Layer 4 of a small transformer language model trained on English Wikipedia (13 layers, counted from 0, width 128). Numbers have three digits each and are written without spaces.
A neuron adds its activation times its output weights to the MLP's output. To switch it off is to set its activation to zero at one token and run the rest of the model.

Output weights of the MLP neurons that the questions are about. A number n stands for (n - 500) times 0.00055.
n32: 421380474654564590552429586681388667616619433214609528528354520359665606603246386404504343608465480438504624679773229580400340446400470456782458372538729622688569504528386453558748442629520564302459573364453271537648697542306524343547674587630383114471459472368596479678476392690768496655500429496557620581489356606534616663412636414482704482488471313478324478536393585540416378547240
n63: 715410318451496480597471484528391407560511710420445573335334540531469541512316421318444500496504672333609618278450610504577370755586444476476712391362574540648452508479657568511492340354302552508452640575449399530469324605520600587759364635653408440301808472576678374591175485398496178465562544422686364697598559500639523761551283433522336456393624504511917419649534373593617272737677
n84: 468444517548507235565375706564274410524432590541614222471593443356576328427428500380399414562486629354610293469681697486397555555677586407439438337445699539367757540749679781529304605448635504392485316613532627577397507562700504649500509561610295511421338489640483559439621523527460547633429401349527415647282563544438399568437384446371338572379711583480440625396420518569431510564570
n85: 529449553654505344423697520514405255265496601795552466793380529326274518468380334403500232556495768295439536473436555689688436500607468505601537253491466591673399441696358719517360710174391510818451179354561539374541513477823562640252333367545633466504466476578589508737530478199562536556686311425632316166603570514929537399166441303773240739579515389355571535524687451693712680618402
n99: 513760550539525557406468641491411653596290378567358446718607588389620660787713421473330684725487439551568517551351589504535594354530338331562539482581738415251431629223462681362352661466632446542530365387395424721440708685178558404396558363359180135520605779559603810513537546717603475500428504287411443211479782504483293500455597604533441670700523430325539435223417350661370491500764
n142: 641608526487395344345563443375488456585410421746543293591443700326876645709531222560393439504512612697614328496534522353795572462779363465350447572470443593399620722430447657683539589288570611480466511388609512581572437370481555730415373347614442575591512386508245500489504574544536385361735364419391644430289519651291259417565395659554557507464463555446391543520353496627321565737601
n157: 638533567584500413326376677254429347460385681508465661243768483178391609756508792551547366443454384553447297387472620661610609431410469693462220385407500645668473666571439387312927381423425432299504546442504598607411354687521576559533581479512749635640453471516333581692556319520663583291671325529304488512397278408678504748454556319419565420608140387585595496635457637436542366570388
n171: 484547530651328623322899471496563350443229479690419354476465316681399633686460404520589570631440510437467306365481431484409600609578487624593275508385674504706496462561469520405492724627254431141596282504472431307619440683370323515579556624504478524456607236435526616534409462685455401288351718488527272414530418607291414547684680474596459354459413411769603489431720488727634512500450
n245: 359405538330468648432520438675272570525480697425592530470681671543598417572627515428489536554500587551507631590561532644356633352511453339523370485439222221318576578768345500572262665464686459434241283717637523465565440551617481733548566463385597579445392351775580477393454451549729500383425507478482548591553562529471679362614614560672308466738628493548316441489402485284345594308480
n264: 420535440643431524655377637708131353424515458603511606451633392643605519457690396978761243277548333403409684562438569680546759656539473492536379279349479661577415504482329412452409393388544415395376511421607304587450455367607545424662486669474403662489566593281608257558434750519586427512409500378281611451379464527632449581552542477637479526496279758648432552212500677276577578588557
n362: 694458427310601627764325568744500646342432377308600468508474504740534421768410364559587492535419557590405289373694426539497519474360445602320421445436243507745482471517541286393645553444280512516374392512477543397271588462435743533565524500431442441532492531694413609712552559463273337324412542680626386627599553325500667558450325526536885464544488424514696468583624496638709195693503
n390: 423258420653543476500587362552773504385370320427648504467559472469630598637573480389459575574690570424695427461687427673504512315239554370582692574348244677624380374525586698381416540289581242601718657444424496431516637579592312331823422569515481565331571541116609589577743367550308562520526625675284336424454401453559607590324725542661513159475546364489524436443405554414525457592370
n392: 461199605361459500474384478367668520623496240553389622387429483674458712554509543390347533543414519238586562429744315408477350508572511496717646662703612472693528537496783293520407513596624387716770508440645456524284642685390456251615614681395320374416509323248488606574522658586576410449410496381434314254545682769421643477520677622508638338718182745381219492456552491377386195756331
n422: 529607500523158450377455509680730583488773411664538292407260634452496644720492416359309492462349366469473640484629456304724645476422301534407411619528717607520779333756589756604442265484542589412698523401280312496500532169339407560578707353457500428656474424492504607416561358401609384603473579347620500390401574528504701460508351547597639688509800445500396562500582190223611707691545
n423: 332493353543550514621525391497463608543385670710410475415490524534592481558416402326440568369455594493471460524598530361350419602456520475814541475399420500694400474456520441561710383581514504328698458528545543421541546538500443337517540269398607451510717339450451580691496454460614324359589604617654423677305497308398360697354547414594402561590616229435420377755533805472546357556285
n440: 624453477299346524630590533396441575359493317416621378666348672670574344368484652626577438350392479450365351396562557443447249812512537807666492378392691687427634443493333307331437638593572366508397215524452622553581341695634561527287348344564537500392641327708422447339504462568604527346683564587684389466583453569652245232459531508403430522533467713396528782496500525366781543711665

Each question names a token from some text and the token that comes next. It shows the activations a of the neurons there, in the order above. A number n stands for (n - 500) times 0.0036.

Then comes g, the gradient of the next token's log-probability with respect to the MLP's output, scaled to length 1. A neuron's effect is roughly proportional to its activation times (output weights . g). A number n stands for (n - 500) times 0.0007.

" the", then " Scott"
a: 460940459460456456470680463456970513455453459537
g: 613441699471543521454321521466579435583436612498497434433532412574619637245371516485504550484423392551690516424700503657288462466530443362581453395500492482309278508729478627602572514171420612274314548483132394289583591624610381508546426531689621608386388228730496222794425579371408377568511589619596575380659630602729361338583519609565532536588641415615353467887468394546437552431532
Switching off which neuron hurts the next token most? n63

"ained", then " as"
a: 475459458694466453453460496469469483466592459507
g: 480475381511310472540589625381553678314417446359361435709464468461465369496737511404333368691492567650507607525605771490619527472602449778291499491638407412376381582384340582393458421515581227479759554661631493344722379457534449407688409310468483658502565344380684481665430323637675257565446468523609510584506483380643389479658578557486326580631610508191580423510551098646516726608365
Which two neurons, each switched off alone, lower its probability most, in order? n85, n422

" a", then " comp"
a: 512801465685472470457688460468804453463456453634
g: 536416412484372396576607624373481528732441474630578498577552498610324676616494560341319543428608585326366382444634477794682554354431480455517492622361363687530650851558386376608640508366604427463359373570594423466532328639442430384400815527575618510634499342284649547566747538546434264562604438403451549538706564237372442372704403486719448598681190522295380631474377341623315444369453
Which neuron, switched off, raises the next token's probability most? n63

" Sal", then "is"
a: 453453453473486461480466469465547453461467465453
g: 618591563560492673540609245408276060523473630663498611608538412589423545511401301559390503429479435671474547476223518687570747452674460586310454411297533644448341522536650521348501499653588438488429539586328543353493488256677360380433210563444659451625441469435548374526370309352406478499492598447252556604695753682569427362439675504565425465458534500671518388817782501592518577515670
Switching off which neuron hurts the next token most? n32

".", then " He"
a: 464698459553458463477662454456971456453457460556
g: 471491397389785430623223737639553452491522493551576550379524500467552335640316683595412588456555701660337447319582386330593476325486445585624396681516392393595519694282455593478282377609367390525333577789484537395367464478713480750655604323419648550629634402531594250536461401375300484315525457274664489518321390842503647411427523308357374521488652615586529460407528477514596746559600
Switching off which neuron hurts the next token most? n362

" to", then " study"
a: 457494453454463478453459467464492607470453457525
g: 481352469478633360766310558495661452596233475685553451576503564473455488639390479345253590441513429623455392483424457555690374446601467475532470483685471487556711559484745736278628215577555342420495467496477454735275433420449397450413650494540628229641571474246598476243925400602498461648394454428474458452529530882639539619635490501347280425462583363454451611570451402493424704632519
Which neuron, switched off, raises the next token's probability most? n422

"th", then "at"
a: 466459454468489482475561469481475453539462453460
g: 544608649628418481413625451552638544478415481396400492345538612533759517537618489421357520436559514295474640455374458291684345200565679596403440593324601506505677675568418654603521334548704573494447368511318473266591533565413200354424736576326362514625742581537430627556580648558426861307344542573538271223555703307384316679645500443575554593547423571533509400271640337493393438589495
Which neuron, switched off, raises the next token's probability most? n422

"ump", then ",\""
a: 458463461476609612479464482492455474454455453457
g: 481642558556524470380569355473644526542458349513464170526587596522468480540583599474586492636463455583442247274329441609724609284519262297573657407583602400428233533506481435524754366858611383406333469435376689497613453606519487559464452629490525275487625650512476506359470194478644650618590417222324502549557750523474324557647614600652696355552383455683772478428494242533472420519633
Switching off which neuron hurts the next token most? n99

" with", then " King"
a: 481460460510463467460483487477457484454505454815
g: 636333483426619758603478469512615436600368431451517328292580346624618564475460582331494576332376406491842393236310757597358495686508338450439572436441400674442623584419542371571598472420705551392474472493255498374284545508673317461609412405561552389505349376665737488427304533703621567441256648584178561322344430599671510417675563607385607587683626640551465506632445394661631515668414
Switching off which neuron hurts the next token most? n440

" d", then "iss"
a: 481463481454482453476459458457500479454454493461
g: 330428370643475464378618440491761388580465370266683741271405549573395495442459622355313643410510565559514329526539530465720336465574888326833595412480511337650620674474638503483496566379202634549320392627433304638502446559469476447324519725530389307442450530683483547634635420582363545534585630507419263528477615357505505440730426488413466515516618403403307628701576441712450612266540
Switching off which neuron hurts the next token most? n264

"inn", then "ings"
a: 462473498454788453453462472457453455492453453453
g: 478519707351450543550603635425578530713383240414473843459515534545530666382617513456438621291683557463752416524408752639716548446632504442440632538588433634427620380546427456301620480631504430481257491618592635632363585484391523214522250504475179517544658339647548663495342610624490320540599538452558627335632560598342293355524470539365461453468368507577266357374178715615483499356432
Switching off which neuron hurts the next token most? n99

"as", then "g"
a: 453455498501477722453461468461459470461536459487
g: 533572640361397362577448492577317683405525565381610510589462573421569324475478470404462311538282555647655273525618578419227534522612504533410124659632404524477623580544500307498766455438550701545690453123526431452592467526477704566406570565609718526508316336379543728579535401307402456509460460540512480456295726834371610811550278577335485588539399565483424559629664333329582449476556
Switching off which neuron hurts the next token most? n142

" pain", then "ted"
a: 465453457466459644462464453454467455489455515456
g: 655486719369396535505569417309813567627296498572409251513674520588675399643496536472498402430467621487605230259400551378433560449671462379680344583731272606386515473306494616461396579481433666360391430608562639532481454341435475659469691261494331408555469318361807488512407521601541554374282610380274388643616470679453640572472619618285513581673503457560452672252514415571566679512739
Switching off which neuron hurts the next token most? n142

"ber", then "de"
a: 455453727490466465453475554716543476453453469461
g: 344477440175367552461473841425535417679430487562591420449610526426520429243573457280520541573379568583556329437333680399616678461579589487378573673491769377309484297404525623566659371470562679354701429505742604743630292419546552337616615575592243227410467613535372713274716402683516541381517524472592431403439385369468633436625627600567445545413525375538465567543503322667653296601400
Switching off which neuron hurts the next token most? n84

" home", then " with"
a: 474539594484495475465455458455729453466453484454
g: 353502624516441581453432647203548550794438406482358671398572625585429413749355619288364313379447496473720289439660628575630317355536579382336658533667372448651534560409666482518419201471664493292575376695548593617567477486431334552386569398428509536616302600484456431430640286495527542559641258425484596399368336435425453519619825554466535562613719659394512708378480363527322721593678
Which neuron, switched off, raises the next token's probability most? n362

" his", then " death"
a: 476676469505489453463558483468730475492455528513
g: 251516505661561561702555387674209507773317289488415347605552320488467584509505429386543410644567335346547623322560472611685386544545394503472593640386617549698448452250505473434560351390467442307568496624428630581500494493578553435607385339553643683573470497527426644514374280695735390618501616598491275654518489511497544408477623627221588138258522429474609351426307623623683727732486
Switching off which neuron hurts the next token most? n63

" at", then " his"
a: 496479464455495474717471456466747518456460478662
g: 394402420430501702401426443789315358610450507455566379540421519468572579470625233655446561640331593696508435535746400438493684496507507508684474711648453487520437487299406579536308487564304313549478473513768492445558623480679493575455365732452710326521598448403248474373464461587415414546500512601683406383363538686426399506685397397220659177668461330725516447852586241543435613533540
Which neuron, switched off, raises the next token's probability most? n157

"==\n\n", then "In"
a: 456481454467465463477531516454718469468459459463
g: 430287618477749470632415480566409616641329537462465456458645535532541443456575555698621512468516488487489244663357470401538130527631296198552406740571505458418491776444488533440506538453525699669557449629683170519425240568435350385319448477547746436642337339413498429443490396521582458481449639556644443546480327250499626385708722700581583613630481492593179626648429428415492681599420
Which neuron, switched off, raises the next token's probability most? n362

"ie", then " between"
a: 453458487456453453687459472458457455473459501473
g: 434806367358285395630582343360533506869363439656675419439475396500558575389715607459513451324453434642529512403670525458575435438519163620551479436497635634591602324333396574406561384290388380453462467585622373586497510535559503603658520576155546707525479612401499609516592505539548721525598343434599224289307456263626570673396400781432548429589498541528454722562603588542223356589589
Switching off which neuron hurts the next token most? n157

",", then " "
a: 456618499453462470489673467466607498462498456527
g: 480623394711470550391645298471480497780584440392633484211661581633654419705429441505456283680360516447537493677348436677460646499346336731471552490505686501430589500743630484685570385322573623333512494395524472457543673424614539460592554516462328578496389372655184512547568594488363552384756532346651734569711370436372466500336424550510103484416270361419511437543649500611588309375359
Switching off which neuron hurts the next token most? n171

" under", then " Dr"
a: 464460481481484476462460459478456679463461459525
g: 513341444381401356377626532387535560425533134471458534432522701507409524352585530514614556477240367513532543511611520807298788592342435598647551539486547437516522415411455491563570523602650373319620385581476784273492530711610336488683659304435536356232409391438671441400619457395659718635642572507555534427435355526544583329597288452505490602369774660564604229511238560548638730478384
Switching off which neuron hurts the next token most? n390

" reve", then "als"
a: 470465494486463487494454471473454459456458478468
g: 506558483509422327516109420303633716399302460410508672586504541394618533586492519617517466453470467669626462827570609357319642508619350610447590391513520731317643501584449501500528610591645298445477052517137446574564545590444655386522375326441554583563647483468547479671563553524526455479361291523446631641505459527567367426780392495530299449322659502591726369637727333580364369524477
Which neuron, switched off, raises the next token's probability most? n99

"res", then "."
a: 464468610466481453461468455460455453465453547481
g: 401499347129608668399614522654525415686491470661546624644341805524390610440500572520376615362537381399543706588416315400667613224379259551436519390464549437381488341535344442572486218321643604213346509451638398457605456693463495412544463513594567564778636608383445589509601698527568431482506275616453650462535506318181792663560396491493656452637460632614682519505548524425414484374437
Which neuron, switched off, raises the next token's probability most? n84

"ause", then " had"
a: 457477475475472454458464453488481453683454455459
g: 595571461379471578516529606754339380786538500446540573374573622345482439163302541321410283480438428627307504337440652363530510451503232718374537475540579402505653588352504621512406452521592624515443718439597577561446454592652514619538533760451366346326066458325568504408605593635638434531572625320439571467425439563334668422468714467429698362701396440414479622811525400409760616561498
Switching off which neuron hurts the next token most? n392

"ter", then "’s"
a: 478456456455454511467468463488489461467453471455
g: 569450678383538751212559514471662650528606495429673457613573454428552672687409305629437672445585128617506491447501631367550576636670671460471210558456430583422347580414539470463281653487816331597319341527515625389386396511708582452537414554436333436309554476410465493514556710737631435384292469573440426529619489791466597171525701538651356532489460398426219554427534362476425546525413
Switching off which neuron hurts the next token most? n63

" an", then " under"
a: 479544453460469458455551456465739470456469456454
g: 587642307453515510653625545763312549545472445502536684251424649486361602467633437339372333477441578419633683299348704570429656527369546595402336357424544609628530615426479377397742565415513473306398132610397390407789407457550574497541498570366620759596543417375574455733460448369554400399677586449740689494413322591487545818472372300501357351702424328398553364629633499575562408506564
Switching off which neuron hurts the next token most? n362

" ", then "era"
a: 456455455454460482466453454457587453491459467475
g: 482204555462621452746691550599296399540562344308502494461638583325406391463477439425532453600578511451507427616410383275503433528596459437735420455513484457795544735350500536539262396470515524881218633672784546499318522299548195633499437345508728586443587561446360491395731583588529606628447480434472542467325548541529438422397659370271704332450578392525508596616666368474468754620464
Switching off which neuron hurts the next token most? n171

"American", then " Grand"
a: 453680460455457458485473453454567476464487456455
g: 414662466520828747295455617560653435451321800660362382238376459506579450500518368236593603590560255655436561757472427434539675615483443442189430522649503562428326489550430477510543497616475521385522683548297721446578466382505456215494631654472567278585446372522455606660440329517417639486441647712456375545402386423653745430453435708298636453421530364545561467635411639601609363467301
Switching off which neuron hurts the next token most? n440

" for", then "ward"
a: 486566453759453471453505491481873457454459460708
g: 415446589593674679572240645509776240430644548539478470622656405377699416609438439622400363393472504543633486333446581296674513558689327509328355546632406364286434330549505610342545558507429630410468693413464258514457335418424627682537537444594385346471418729504419339514849617691512447654318436667378481491624519684480389499701486634294336503422613654483619401304402246553490567689627
Which neuron, switched off, raises the next token's probability most? n85

" of", then " the"
a: 485457454484460479459453454469545592901481464454
g: 541458479508233255564618593390497302567441385578491447503508596411502573604741521427433638452494561461576727575565502820293428449421585785615506377459489481560570534580467257491289744435572525474531423443537297367412642464506413487405399579446564635471541345702485430626659588714633692267430532582463567637417505199663534468326700507842752532297425446320363531496335667510395238357342
Switching off which neuron hurts the next token most? n392

"al", then "leg"
a: 454458469488484466454454462470593462744474506454
g: 528302595471683513372188608524693552419390228669610484594391534538401514509406567613591473503381566326483528550356433414507627539581342421341696869720604315372298399738578412413612573503532463586511396483605449471390513426640317540674554758460424531612396434450464694482580237540578256506520454288296648438527531883553486738559389549407668571624425383374224555443512591620459544473355
Switching off which neuron hurts the next token most? n392